Layer 3 of a small transformer language model trained on English Wikipedia (9 layers, counted from 0, width 128). Numbers have three digits each and are written without spaces.
In attention head 1, each number of a token's query or key is one row of weights dot the token's vector x. A token spreads its attention over itself and the tokens before it by the softmax of 0.177 times query dot key.
The model reads these tokens: " n" "ext" " three" " dec" "ad" "es" " as" " part" " of" " the" " f" "le" "et" " exp" "ans" "ion" " pro" "gram" "me" " in" "stit" "ut" "ed" " by" " J" "e" "an" "-" "Ch" "ar" "les" " de"

Query weights of the head. A number n stands for (n - 500) times 0.00087.
q0: 517500567496381421597367335104242475897648583354613487425371442513635681705306690421684504500475365483455412584475604418744638568388258532621844460667415514347525444251487560428454374504387742586324513645269459587266496425539568619693541483685342515694491593513442461617426756384718559215556684310418308529607728587410442465794387406416278585668636307578590383544180562441313545449296
q1: 757650580422544302518456485561433335568564519489485478266299542577307412659546364241493637609663553227532534478413275801798331535522471570485475511255493233595472566560543455304543595377474511675699565459479410549631541633463328580653564474424812523735561489493435432403582622527345598287637474613372511266544627592543482527308555519553492504454592685422348470485333309424405489453647
q2: 656320614329394400549442473484496354399561590532192566516500628606277426690345612566446512708413484544492441578516656556477372487524434654380489659791579538427351567346660519537403639680593532376379747437446477544351226365476653381477489372722703271384616405313677544476366464450403352608779744378550411291361644697596423467488660675422450650250413427320428480541524828640251773586461
q3: 635552213380434634586601438738453561492392427437604504488516206461560712526128660267285395740444600679379628465535342429632765459214400411496383569520360629431508593500596416379718407532384413686296565625618572456612548691583461435511496409554355401441721512388728428440477437750532558444362568620371416469347215568755630415527500720500517442244457496792526671371432419488459605624371
q4: 300698352539404587532569400450654529382180535620393617411549391251385697575331595755566373575693530863482479401566738432574356551489376748496493581534522325515349493561515720500475369511565458436493388515489413424470572500421360740425725383511436530342453786537364373405417519598344548424785573607637595522660749633484423408541508448442536272508385230493279390458588589430482468507552
q5: 590603389489307383504532319672308538683365368492671473379508435264436520332628452606470649626381460535366355550576478339676710488602557360590366408652573707783567485424450413373599548531496500590317496318462624544488433534645654726545615260561721447641763233324702600713436481553627376575453795646425564432484390534292295340457426562396681349801643567391247385329512331607489437427434
q6: 547432217411416709532515338348348385784393599648173525461207675726633600726374695619537326404448294423367673632335508254591417376649303468598452543411396469522399651612508531716361528453380436402248544584354406667727560656721213605593621398574416458699465529566448577474354601460489607453555216558618553397378279858310557526538545601670696708700307472642464633461310583310688371405567
q7: 500535686504512592725523605352549317642504614759148388534587393761693517520445426420592420590465483517177569315532581360589713742650428325687417222521610421593449303513516427557556344496274508401391394455334599667458458528331549381433316318532364496570632863581445492529757467509269674405525651374425560336606558469453492829492535270542696608610831701330473592441403402206469465435476
q8: 428344571569789697516728229513547656431646526691702640500232373479703810484704376352281709472403246274626713512492615500296439447393290436308492561653249585591662604638388472433278508402349398611446382437357291620483658406398525570451674807550500599394632504417605616397597361240393397479517599467590430479546496364682730569605679339500455669260559642781258534306470356305444431583504
q9: 362465460507401532360283445477478586376504659600553342488597723562357381525850667522388633479560560541124683236496386660555458336418608433798468515422419751439795531447500338565432419530560414292551446644464718526676586525407321427287613571438721457452569496475538453384475515500584535388415492529582295381371306615531687572533582633591433753397401546682616354447515492366468447489581
q10: 347592408496546379467247412664160511401309412601389295670418370709448730459468710572572669600351587579563435412648467676339646652528580474417545812258512488612369592544405391417432504374623681669557573589312477306377532280496412448347403555695382377516419403400460446579433547427493607559699819577444606409690390236418530448484818512536405733500643425436571405488348416519781359496670
q11: 371478573626235417581706443472488602326437484621389576367379452558563484671608705413527356552719504414444496310580540570378484729755553397398522651251519434683731434464241525457447371555358477449759604543365658595386410530601297416805430430302500458457419573405544621422343543480482290755305663523638485545721656429480243564535734298664332569404419504504496673631679432466375707309623
q12: 693523424325435520650601343567872504583351450492612433555574534326550344632575592738783555504605483533480538560480435504416327419508298384562722329504629725220461408616420534352555442898500430742759555646390512525537463583574609348328519430452311272672428229256736422508430399360685470307382413448437385369792332785526421467561582325198694586508435567606450360442425546616554605512427
q13: 381367473489516790545511361754504588528424576602624531353496643629560500594653348599646771631714680607447368427630379626446268409413573340342339387504617471436647666216446474595576764607344615441300297621542515659512456351638585646560485274338452546496504539400447475341391355664703891381386672438334615343398543542249569496445433606565380434290379406485481520548130723562507478539473
q14: 755603393454420797626489432384451523479475603468360669417366538524722700554587215461654380442720394512265477508520628261401592551569469584508720554427496581409457652459827331695480737358467268407622425488403488357557512289601540288542277658421832685613404628338625356508508384475405470500427821448403551476548415643260708529620585262351278466575344353496535680430393512662355500532380
q15: 267278468581420433761441616346370158293558575589446516668496597504645437527362339457861538523395500430558413488421515549596513675365532538545535691549436539695683576724504610424394369508578475357401466456586343500418471642431544416465531492492561306602538415496429448024675625614692543447516434716344303571561525696305595542363324354726315943613484445477488599450745609440262550392790
q16: 517373346371437451337592579253538549581397332551547742448347727416594326327556417668278561596492581466508524541586284470235539389474430656313657288441496786293415611440508492339565512780671627564826500345350533573244760390547404287431307547418695621297548425492443577428747676583343746615530663712318475672559822527412455275370576487778491451639441225403464615741358643508440484425563
q17: 646641477533390485558335387410262552753445410381566347536562401477547504646728727597470346485419488512434529485489346361639186802423280623427368575673436597535504399621470586504638587242516620642702350485618315698713461463458617670284482458395384590550560576444480335666540588464361289427677340583297507440481408512420560688211569477658403745445428526651354581715406622384449715383398
q18: 450512614441418492320432414457434488690251419583285693663721277430614201793385360508593820587563370604520566545339461508610320256600351524579587678492508509513436667787561535311295531608517429475224684368329500370597378717425684350579508412338484541354637562752384246433409632509338627696612280826683552355442587611335387649665504413457474639543516679504528705424635457415539382239512
q19: 355726500583384479562464436317351470638624527365442848604487577284389369562204594428772612741392478315446756521449325377436423578478479203711467612710504435594395545429577614411149471338185469645351338396592698628566482614430362387696413781295558418294391759427275504416676426295547574214662767440244759657465509655322428661504399596437601633527478588655521610602362563474599712551673
q20: 537458464710496690415466456492341421442293608573430575268406437597512306605521631468229617640356409779508451436703424729608669586665484488254593266463815102362598416525412432545540450623703336353723391719543535401566599540377444660344636447596723588320183351268365731681488573670607310504586475259551591516504504408564587492427384492416569615613520672386151669450583441432431550456496
q21: 370392440667526485597570549445764253333403488534663641374442547474399461555567482552586386642464337646650660448541197159556528616342541525907409703393560472664361435558496536649570518469616658397343484659368581396322608637588526591379442792358565493600516576489500545384405454297535633681531582530342389333489757443568507547371633351421226516476508478353384585663430319635630638294334
q22: 137432607698312421453591487375659452509666352509440482725541556424555617742217619526465607638630408245907441389297905568393659424381487393764392472532540668574660466578482597592430616309376218500443201563313439353427431307391576486232582209434594581872453437296252587473626675443426371340527468531409219346424727684637337718635648568519667595561433626335500605624458626456774453309652
q23: 303757747585569607441412547678607732402523285507523464695530435463519466662781517554496306338355740403567445764511472515533577578440482563325680436470394480515507434481706428661550738481605809322648500221468436260399515511266434698496465463251654370511489441518485436362387548585423547493367428278507579284489448599500493511493613496473562577317592422379387425440504530413392489366745
q24: 450631306326592240402392384452532697500642449547562545596576485727405530391651594604528507592418631522462307626378657453539344575641420449341275548518341709511397534460619237553354473453587338345489629468476448504496565264514327541483343529412554561532496582609548330778342440496526451594360442415600535580767612631668427331482167486559538523500738521424670630664452515609324442584372
q25: 476511484352484508677398626177700593545589488532261473644207318638561409637258695740500393720588484472546448477516329540300591513641519489572348255584307483316492504593399359452446632456415444752547533484688434496629552415528547673679561375391666378548661441668747507464225460330533584472672427461607512554448476706371791480437411639254146270557615500393405363451630664688311394668543
q26: 496680406584515557514470373470485504601418417437433568729396569598440591430613341589360356511254418552458486471403390659608470515604411632381272164529424520545507521387734551189643497507474530422313542518564642720522634429537402732585398467478417536515466278255504365173458474450343516600526350362514518525650733437700711681621570625515519446716650648397440411755523462605531405298635
q27: 659351508281463815425431812538208613483335871458559585569554526426661401536436575443447449563361390395049597582557621600496275601513605524542464380354479337632808457334655756318314776424466278467573423392496476758441530585404738293512651387284496556609474719696517481521448438504780602492621372488540504472479454536548423342488685754363478343444314560416472534543368436586567484389232
q28: 414379500451364334496649373390711620465408268389561492562448478610452575561416496208529460553692417465730536433291576526294651568483525273483185500672475700697360468570538384727550419772653651418244305602327405583439275662311737376623717461651682469496433657454176884613257419366426559504577312622545513625722625247590642689330618590399423540606517611813467526653320407492565459487288
q29: 676564552663395419662490496500595662554504453557531563350316496413326433351348468345808449420464627500616465373519404508418181292381478586473605293618669811722412278659757489429463673703515443680578512689471540585496742518569496453540529312470345455240326462496382597696449428337296564462542457522683249496386374484564437406663460709676601512524432511262420535488702253481403562545553
q30: 688628565637492236537468385656484538627508727282619648319328355299440355351464269632527600544548721492496373576371660586584621504712492493535519512543589364767134599623248485514337581563405637289649593411526447449638626470660711436489563414553437539488577465446214582437549337589581492516477532458256530360388261621357678532430821453444352721416430597496682468313512608275371448504662
q31: 557630380260364410397311771488492457760611131597467240420533487347723567566517595390575513381531447308322534504508598472568420509283669573345570658472480504450714656624587462700563377606418390431536441520481359410615611516472716278593504549361454533565542428842366463373329468445379672590338657540399583508331789591496567691472406613242239696750580512290323352409566245615596643572757

Key weights of the head. A number n stands for (n - 500) times 0.001.
k0: 346258524444356497270525630464497423638564667448429541773591475596504644563297454514592400523566239504583642724243519577575586683374216563409444546577620596664630418822609584700422362423443328619330324631446426556507574648455483446743510644554392481556608517466396497535430452467323404430441528397343476378410671448609493696421540486457515726521397500370490521571440504452477454415421
k1: 748435457381546364494560460423516440513478586544449567529516400565367487473503588379342423393694547547527535433333541628426422379440591494406360401428429470462377368487595491393512411503633660503494703615560563497734333343403491394548533428619627500506426429393490329648551475552480543418431478420557658473556418349575685251711747556500520461519556464407518282351548667656524562751701
k2: 541650515512531636240692500461610442506573535384513515519604406361283361545497627491488719485581589478709497555424608506580545507513436530582500663509571556548629515548558410538330464409446541494570461320500666611462244709440408561491509459482521598579374488503245423330488634350588348323622510494554424360385566470605743516478371497381444369597491467762509304398426471564577396577429
k3: 297552574643516329395569542333415370527553597562467700338500500532430439594466497652522392488516384697431688602704561421590459620414433373595478627389381424580419436680599491533560345533706701552471321646607468394345592392421442588481656592427429506474409403490436536543412451235568669204444310648371490611513434525480475336474331572507586695453565494497484665686260554484593565490616
k4: 524480521297512410359486574503497535689668414596418366419377534447448423623518500538494623591540312283403511383453480729621661273449433321455469479524417529451549565653567467397517384590546572491652386497382523500676488488662456500451489449444591522488584239653649615343325598625584573443512531512356331439449590516375427512705408419583440645636444500552645506616531466462605563412485
k5: 260555634405567462546642688550338359270579460419480469396438527564563463580593400484566434460327366614321686614550455497646590527383465414565444712319452401583469603540475596383484326396408685623405560343540519461493738475562299493587605406683384323584376625399473577409460619601579391490481454417425484654568464358611478477394493506493561470527327692658500471470734686570638463367519
k6: 485343683608564386346587552519530456469662558606431559520340543583535840623438375323319519572822412351565641519684348504537476257489526593256352578777684267423544489685370542479243339603519374390622453474686409531450500562538541535398489489593479653462437594526504514236544587559411480450428396537216736441492401533357518512278476421352680651481414714384356818593492430392729493634564
k7: 524464463392544483409409534465768500479441447531490637315376472371479394572507506437316553660667542465490765416356506459453528457542453471624526419218581456535688448490524551765530653579395441641648528336758460420653566204290524688546477673463623679538561599362628437625638428500450500479572461382513613634394462253399463676462609335401569604482354681361412691335412422476623438473476
k8: 493497389663601440390404414448504655367341545340618115395478353896578301413466558518429579497542555779563446415571517788511485206669511610361455280602543438552458708559528520395592665529397401394568605601717553305445423429507772616608701599319308346442530403532402487408500486542411581364307352529549511574724507601462542414478504583560492477507594476451434353418545639628579614614388
k9: 674252418468510713689600411319493487676233582473710516311470552355337545579473406416503586557475574587557466305490388483641400584466529484440471418507503578571490522371438426574516528540466500447620634639337616375338524800523690407506652567669346407483476609451565558470427424195569726490557378687449639600470446457517448425474641370387345367435454455535291709564541462578547640503596
k10: 659396532441609641408390567613279531507424550432526475500546493362668436491497787428516477417404240516596494357532545321541493503667604555415522626348500339397289503559598367509616574392342353549592430561481575700379674406347733426370772458519515550539416394417510580595522558463333438448669411395653506443555516570561553570590531464383514368740368637425497529543556503655491330608356
k11: 664570367399507617577357427369578318471374435603331455496586515637514441666686470528735369426703504575385480438666556464430438347589493493425392587461437632663323653641569642803328675532313486564375291549442644500604529383614612555422355429420731500557471816556441244611480571419400477596575377367568431234317439569489607587585451539314410396500331660456375550681486423507520584444525
k12: 562490415516473473497663646486548467647682465521399436326618632377318393651440610283497468729382668590569638406436564403362810442632530360555405525627544777366411464560527561401286477587420434434261624664401633497378510573497486688602487358487445472638457445601632566111394394536466576601483651473302553403384573489457396384462598600408467767454329507414359413405507663524594552497480
k13: 631294344332811309633452462638613503557550615518353431515305500668540467385667703531514518456443679418547618535600322472625653567575274510614463327479214698659466364554617421530534346567403429472648431556476439504329661637450580416345587340548337487752387385448438290393622444430583436432641252441683524565419571318596658533577269528569418541453573574561544568529547449351624560448465
k14: 391484657519301493359295664434452655413618625551642391507418571493424496490713612480533661558594642414523389523460459572483387650727573593514516639316480496573676462472593516513242555370528462497583662442369539376476614285568487381396679483457365586722606537587683304311484483422411532459466490430474540470341425368525474350378543503409601629321902497369458331663392335640506633467551
k15: 457387476524574435252519451605489637331579297454511603361443375525511654520667497548479540456395457400717358604514424411629544571353596611157480547454574725402259640522510688747380527496442429621704577493439260338561224507543619350514372543479644596614474518444449600611432630386468564579369619420534521476641315458504624594264781596343541545602528510350517504428457314476567432490812
k16: 660686266484450444401444349796561632497445389480455411563695715456528451451629458497606469548646510483432475387523481439397627286658378487486383615384614720500656436469520589453533442743421284394580360331288592603452689701585339472549607315613452512445415439547486419507598294560688604521391393453389411487436493431504493517554640785703536300315584510353490383545385472577606435467604
k17: 563521503581606555452431687315453466526690432345616497575478340572436630536403545509377688590590481430572406447392503522354549314408414440494494474693475319490536509268355506471580545468709516760398272622691305372401573515246596565576533459500658526582520434485640457522309334405483547452560529497503540435497611253493561413635587680364507629454509524615557516442358526568751419516563
k18: 507580709395871315306490333649344500331702724730486307485653573482262537497565370634307591436598794514453480389390490550396467526350548687322470500500549628504527463478348477500524601536691439532555471433677664418582475507518646423517564724247577586294423370531467503482639496305401515707543554354520572593423625610622541442507485451551317485420310449354305453381514489562500443399500
k19: 496755403406561436369410536665614412597567451599515397432651383442623357601324366280425692677357459467580554493425821595504231558489450535423521474471363527556539727686504602486287490621515529577532349427444218463581496514555561428409399434543507802680542522536530427415717609451271546515324496511542713386525684410744472668446411467508380745440475486265455470355328421368427507640724
k20: 472215583614545418460416517771479353350557421426518366646617555221374656399587387394400424333396450567362562476486553684548507334457401443798530399542559239482595467514407552641623477493518383348452485567486469614696486551486500525520530567603423519468540556586726317610429521478688974440588504472635630459339408689485473468731355243330515382457521574662460404414504547466420658528542
k21: 494627595366544388506401440378622423493493392590344441533410460196510497775359524432497724460427620519629488494416333494651586500555727458442573664468535442526288551595350542580351621452419358632494315363503376377555487506359532332405378516440570543355427608516424412687586471567433615539445529547540385488561500600637391487627561519540561789497697565518357656663493530603679384384494
k22: 638478631403577583356378408512755527623572328594500489460453512361695557362665180842340420351496349453590420270252650441512593442457420648303661592527481347448309754480508682496318537433420504323511532488587319516397714401394635552350660492332648581457760547742172357397583508545599508528563684488380576675535594492418637604500657531468314722504535429470351282249464637473426422619515
k23: 639624395518621525549547408559642459703480497313516397427345380612536613359417579384475596433675552364580377406509323490380420514477650497506608573500475592675574745470513548593634573319516477723412616317543640709627572350464490510485429367554494439448483324718620444497559385245515323627400700513410534575346312407473575266414439619626432459447545413550521461477599560557351583399545
k24: 523437474405448642329460428407383494411470620608601602609365479575673464511563335321574497689614467394573489411654481494529439500586435647512525704497679553500508593497540394573642542256649429468374554674478613450456500457570416328550522521377602368556591630408316492329480451540640463385535509503579628489538618566457483416494401430512664380362410427475642515539485584394445336299543
k25: 551395387746617293404652533385398533638497479541521536616503479537445539639528730401397462523655500558419380633332589503413493343449279455684471556707453518434578497134696500484477355435500299537487595574493615572493428345684363399588451548523446576282349460553381562377598709366426414555388379573418553510605643365706549622261496446430762578441466546526565418680348605427494581650510
k26: 548291652551456448609430506482515543494331442577410581393580571368745509591342559523567601545585593461341439804373605446581482419653367371554506521479582447718509586370390572517569458622572297503514561423583549626575527549512532387596480446604483457482580385602350538446580317423524585464464491240580598405432449462472350357456531598595422404469332398625647548615364466456542446529620
k27: 374551510445527592497615670469524582286400542463524556444595454537483542565730436355318322555623565387354472517685513476670342422538401346538400340500222439742607379358447453591470484439534606568384570692464569589486377710497423545487571480401660485507360631540444392428705406362589432565649438493334414500554687580656437538480693598497532706559557477575245654503313353702298606274487
k28: 423467476248421392411357459325545423546482543604535625561790482555394392517450490615588518517414461451606390412361558608524468361458317582577610482730638518440443533663466555642662516465415381399357274517751345726563430574483617586304328644582549506500471310367392405346603486580427371391685663671410483432697514590453338493365632385554324533282683620450440475624582697572760447486596
k29: 620607449512484528537707363314468538727533401413395582601666513433507373590553521588392600488546497601624346475702421393363463599353446384409546337305468418609419482625427512551384396392464539477437373455472494622671228610448363677522546611456472541640493532564721456255456432780568449559302325529506620431403604573585396291397630477577445619413420575382642503563752597541601515567442
k30: 649391589482666438464432513586668403389674457526552481553426457659533503337417400594503424408478663357368425522506452707440387382584513652464574424574525476362537430513626482449422595425552711720708630452429528719523419516526345404531653477469305514481493478456680615250648529466663520536361474456630344403526341372692481464382548439414442470652494256314570464405609546636534295668541
k31: 615654555606792480342602685311549594571433585201525639612528410407387464394800330422388643460510609290433374483337539493561572511591585414486703361639693592425517703429500461490642381314588458308415579452687476461507507446622534633297530496599622534409554424353586430493597407612409371560329489390543361720458427582496514486531526451411640329482490300480318222525443536561553576473679

The vector x that enters this layer's attention at each token. A number n stands for (n - 500) times 0.009.
0 " n": 409437558611276603814644510697557462515540492413446550504608459564519348339425517509627344384471410580423695678517565461492588643380524331825421578389531470534578484388558415397688447477502601350540452659028629485457492461528254425706611380621339288484511558496467618426408425502668337494465309576462374367509423574575444372459382644601650394501562609694673780527565537453442522372498
1 "ext": 332449487513226551821578661489504484626421557363511636552336615529671364313591538469725369467585529589442379930651540548430506504511399412700448454458388568573603294361586329407657451491390583471429510444167724371332609627548353430621521466653334292559420516441504637432379458492698641531437444533423387279440503555577561569470444525538705432388424572586744537519582623433299457432576
2 " three": 397557463600203565714722588559313481591372366402519714542512573549659402338448506480611227395543518557571586845662538530440548532399436362706499455458395575658615336518598388179581365516435640441565567394182626525457554517497382433707594361625331312455349427492436655426333358522520595442501437519407457442377571622530518547308401516579552491473477607694780560598610649560414487377533
3 " dec": 424404575457234488910646561613390544512403383264446633536507609353576354428498671400765387425611386612489557612616592557436556558348508421736417504599350529633661296355621427463680313554452553466516480434273624462459600568508339416517620415564246229512368612580482707504345417534531624457504440596496351438390539692533490514364394403667548400460520733616706591495409645391351391526594
4 "ad": 404529496528202575662686637419468394462473405380481452479478524451662461400553584418741317502458443566553559687576535537368601714406553254616574433603329492675657226421621400439588220581491648487507412468278654396303595549523380537626434402645276335461422454534481701483365501525722677474511391647493555233366474547490582470573458529702599260574489468681765608557433582366344476423551
5 "es": 319426645544306578791721576489473536517373391406465552547527634424589553368473583379808154481438442501527496787667610534368556601333644438601541434501360472619540230472623457384697305622506674534440489527300601514357616493543392478514503337599364299402554493616482665452323487550698525481437400668551458322272555482447429476456349497630674319538422588667700609583426583400349483405562
6 " as": 369539501614360560902726503611409587508374379379417676486548662359554438422457596458712155549343426460416642721639581534411534678383436451587534522456377462631522438435655460419669356544538603543503470477197621481327674489523397408617610413498234240502398597507432664447341432587433534492413489639507423311402558520473472463411349540565621477526385647588750546594687649498392405364586
7 " part": 404524593617325518832710561434464530580431376444414632603461584405689354431543562503652363477485326512528599793674578490489499688397487341640525467431275437649554282516665457376607280549474566460493558403104619414393577429589255452730479487378258137469450560405520566497391420605592669485513455641398405443384526622525561479445389451620603529616417541621703561564509629430450459503506
8 " of": 440538486569253449916610579476453535508399354411383688395503514444714532457521479348769356537291480525550656770701550421480455662463528423621502549516380507656607328399694417345601301428519676524530477562238596450378632514573344473626577316574196286423448552463432684516375404628527504419473358524444452241489550567548495433531321516502516436458528670607732515673530621461434533329650
9 " the": 414455405584281478710655605563365475544463488429543725598569497381643441481500473445798227509484431577492628727685577482506516578437529370676500544536397639653598331458708414233521384473450571556445389463027548379349616420506351449649565459637300276557424510437433669561398447588479498506446439547460423326423452555549454452422387452569610418511468582626733612625641684596376437279630
10 " f": 384398479495140492758644589594342434471443410399341736524503544505576440440520514345716274497592552644552492759592549531538533603392488447804516443437417551599681369424560426372557360508384628539547484450216571449445616520547355467634530471452258132464346570520445709469327443557465573501575493636333395385409504556474580491396348473497591481592549701707809697602558638476353421386508
11 "le": 371477531430243516852725628504303399539403299389385504519426627491587384517446464428712332493480484595528617780659614484583552544323474392761477606539409455641679251332481410363711340580353525509506581485273560490424670565588330421639316476689325422453446542559382681512456502555527482397410390599461445281338528396440550538475520468541602407492505594681747662624583714570296501453473
12 "et": 369487493486299415835666688552404444546359398407494478522500614479610395503508527477651338570555349624502542803710552647506462559392527308683532498444339471708568251434638440298519257585456593517381486432240652427402593623702404422672427441585300343473473506450447773486363560567526476463511499632459439286315593473595606464427490516583588377572372514686681701660458570434264473307530
13 " exp": 416381438558136495865506648563421514499476434294396662474539653490604451454396591289685295527550429687510510721558595582560475538367530378654352580527342543688660357375699445466646300636306510420513500556201653449447621589515281407523541490537275255534354627569480601504414525529559576440524383712412480404298522573475515462475439429495509552635436607618738661503580518431390374529580
14 "ans": 236517513641280543721757612499358482491436413493446493540547576532531451479687539458700336593420423495444606667638527469462678581374507327649495414535371389765573389554584403239597330619339604499377450519289513504452637454448393359650460398806450383406346517621426600489369595466689593471587533710512439311280597454486511442457526423564503304549280658621773649653453481487316455440489
15 "ion": 379471536525250518699696655459314442593379451430497686608405557420656586424502620449703411530393518592469610843738549439520550605433414328554511384498336401678564175506585438442433372600459502507595456496130664439421652586600346518567416350484318272443513498478498729448437476545740556509545406701391503340337542579580507579473375491506604443511331532646732556632535585391352412324465
16 " pro": 367470468504145511872679685632418565490500343449333651566522665407567533362365612370745322405503398608523610648660575448544521593327491369627332559525349487702654296436663428368519331577471585452505467511277587472464688516559439408519520460556230307487276567473373628484342506490565678524515551659446475405420463667531504538414346502578538582522512604593644573636471641483341418317463
17 "gram": 311594598466309551789704734442422493593389464459363574584579584488570517526511537407712268496371389571420532705702557464549668559307393275540485565552264491690507278490570390316663301561322572350532465597199531443453655606489339502501477351559378316577326440522396656475462559518643627484614438578366496438390455694473457560474428455501538527484431499664754623703508642504324494413503
18 "me": 300397514410188644757604645536444469597379399324353661563611634527597476462428473399725286597451521630484554766722605530593603547454429333619511512554344436687513336464521409240578433621385449524529423636223667430455586524480294367575412254552361455468385494554486639444519529527687529355493427650475483362388540535372414521391475437533596529577343619637705542791480666579357490443542
19 " in": 288559502567220422847632610592464564508364463394385705503569566396609498400398512357740201526391373538490708754678548470423487731331493388612527562558387544586511367512659414341457348519489685610488433564312637518382645563583396416671527474564259358452390576352389593464402422616519600463459516599408437318425481604457408480405388518568495518467509725603679581711529649451406467291560
20 "stit": 308545419427250547826646491573406493557477404418418598531565618403689603524533625359684292589445295628574538784634541420542580585475382316612411590540318487704559258592451446232440338397470580391359445477185600420415669564449367457709519471489342256524359507527504570506635465541624586529499479617440510399450515656631374478464437489540582470553414586585668660711579686372273470424506
21 "ut": 359503510523257470794648663501493501584572339479400617455581555480657566495413594454886258631445301530401610769760495501444515615332462406603550539451178437583526372540495356220537320514359539509466318494235636522416578601534412529632547411495430391461492516515444653451402446614475606490564493597432440342476504646671433492410447411625598335491330454665714734672437598544345556422464
22 "ed": 387450480405344395772703617511416495569399389346500650454596625404688565536509618371780292606363440728479629816642637479463502687409549396550571518513258485625556373497530393347457410545329573559458446495292543532408627514576378468711481372553384388413548529465450692473356340539679559522494321594384444378415544502578357446312308516557539526528380564581836704708439584466404488314503
23 " by": 343541418529273510780680632528443579516462378414471756508513643371601490383339488466772194563388427578484705762785558482417530668383472487622506533556328590684503504488619446434516424517410604555430401632140524501432611532546367425559451383509306248475444594416417603481384426613516554526395472571395473226469539551499402460392352539601492593496422687633703536742606581505458446304524
24 " J": 448430470487246496678685604526230547581434565518461692466523644421565419512408526358687185594441396597506522739725633480410540577403527383652444577465404573703539509419589483551388281512532585519485362591197596376389647406524282611629555389471239421521406562529382568474460465525578578562498407616340371225466543551523485469474316521515493451600453710620753815563618618402395555318488
25 "e": 358402410453207695746696392493423503554405513510505606414445564416517473486407490420753390565473524667531679819768621387563547415403421358717482569464348437815524266550419444385483218531514546584499482484218573468304550392423371441602424395542411401473519634477519509468351495592475560571417459656308461322426567492463487567511496576542560375509490654678750771658534684590319504449480
26 "an": 368432434518249592733799511502362447555403436700574576405544621493536385558484542418747347610392455638381718751694467481597488582439392242630418550519307407738522297593534421286448301588437585556513448537268558419329581338497313456651394360555336514455450598468480641532360550548526517575559491610353475284438557582578514383480530501559507472452439592589823743628580672502360494317491
27 "-": 335456426408281581755641697619348542565376351625457655499525529464484615545459514471709216521549422625456616789690566484449405592423393314662482505565345465693612409473587325422513295531306687586551427507223486550319561441541317488590651508516276318567343602453447572493406489661579575579494395612435428329522545528553429499381379486552521543443392732639652766551469588393381482312588
28 "Ch": 280370520373266563713803602573360548436335400562521650571476588488573442528484501418622253559482422620521665738666548452538589469453407420621432575490394562715606328491545420339482380564455566496497340547208486484428609388551195606694376489385268366628433522487420565575439471489702661469533445576332435256431512596609506504529291536545580582502400610603630759693574587403278491386564
29 "ar": 436437453466289539895661667432332454580395402612554494437465567448556546446459393365783240550450457527407612860631502558584505544397383399700506581450388602514633478497460471406366300562532619596493387517341582417460526518604273481608438378568448363570384490514365739623357496494636549454541384552477420197495621570620475504410352415525528499373447574528728896712597628489433407279471
30 "les": 300364460445271565708752590458378426591353435543440500469506663474506483593499518466616265545284419530470505906659513583523535548373355316689458558543373412645566351500514506435509299594377657533501410561129478585493638454627377389628482380654442398547487683554374596557443444611677529551484395535454471208387514492476443639437408457548676486483379672633640705763514618547352476385454
31 " de": 361478362408087708793608542486525592605439387530366701593564584436580578568338544350747311537449432690537589721650694487531499542398393345658426563565429382638506380437615359476548268539463630550555466474345508478419578502594258389623500372404304471385438619479395642545456489610497529460453393615378435288461391590509454561418319495586597612545451674572739671699544593459382406333550

Token 30 "les".
Which two tokens does it look at most, in order? 28 "Ch", 27 "-"

Token 23 " by".
Which token does it look at most? 23 " by"

Token 17 "gram".
Which token does it look at most? 16 " pro"

Token 15 "ion".
Which two tokens does it look at most, in order? 15 "ion", 13 " exp"

Token 24 " J".
Which token does it look at most? 23 " by"

Token 6 " as".
Which token does it look at most? 6 " as"

Token 22 "ed".
Which two tokens does it look at most, in order? 19 " in", 22 "ed"

Token 16 " pro".
Which two tokens does it look at most, in order? 15 "ion", 16 " pro"

Token 14 "ans".
Which token does it look at most? 13 " exp"

Token 31 " de".
Which token does it look at most, and with what share of its attention? 31 " de", with about 20%

Token 28 "Ch".
Which token does it look at most? 28 "Ch"

Token 13 " exp".
Which token does it look at most? 9 " the"

Token 7 " part".
Which token does it look at most? 6 " as"

Token 21 "ut".
Which token does it look at most? 19 " in"

Token 11 "le".
Which token does it look at most? 9 " the"

Token 12 "et".
Which token does it look at most, and with what share of its attention? 9 " the", with about 20%

Token 29 "ar".
Which token does it look at most? 28 "Ch"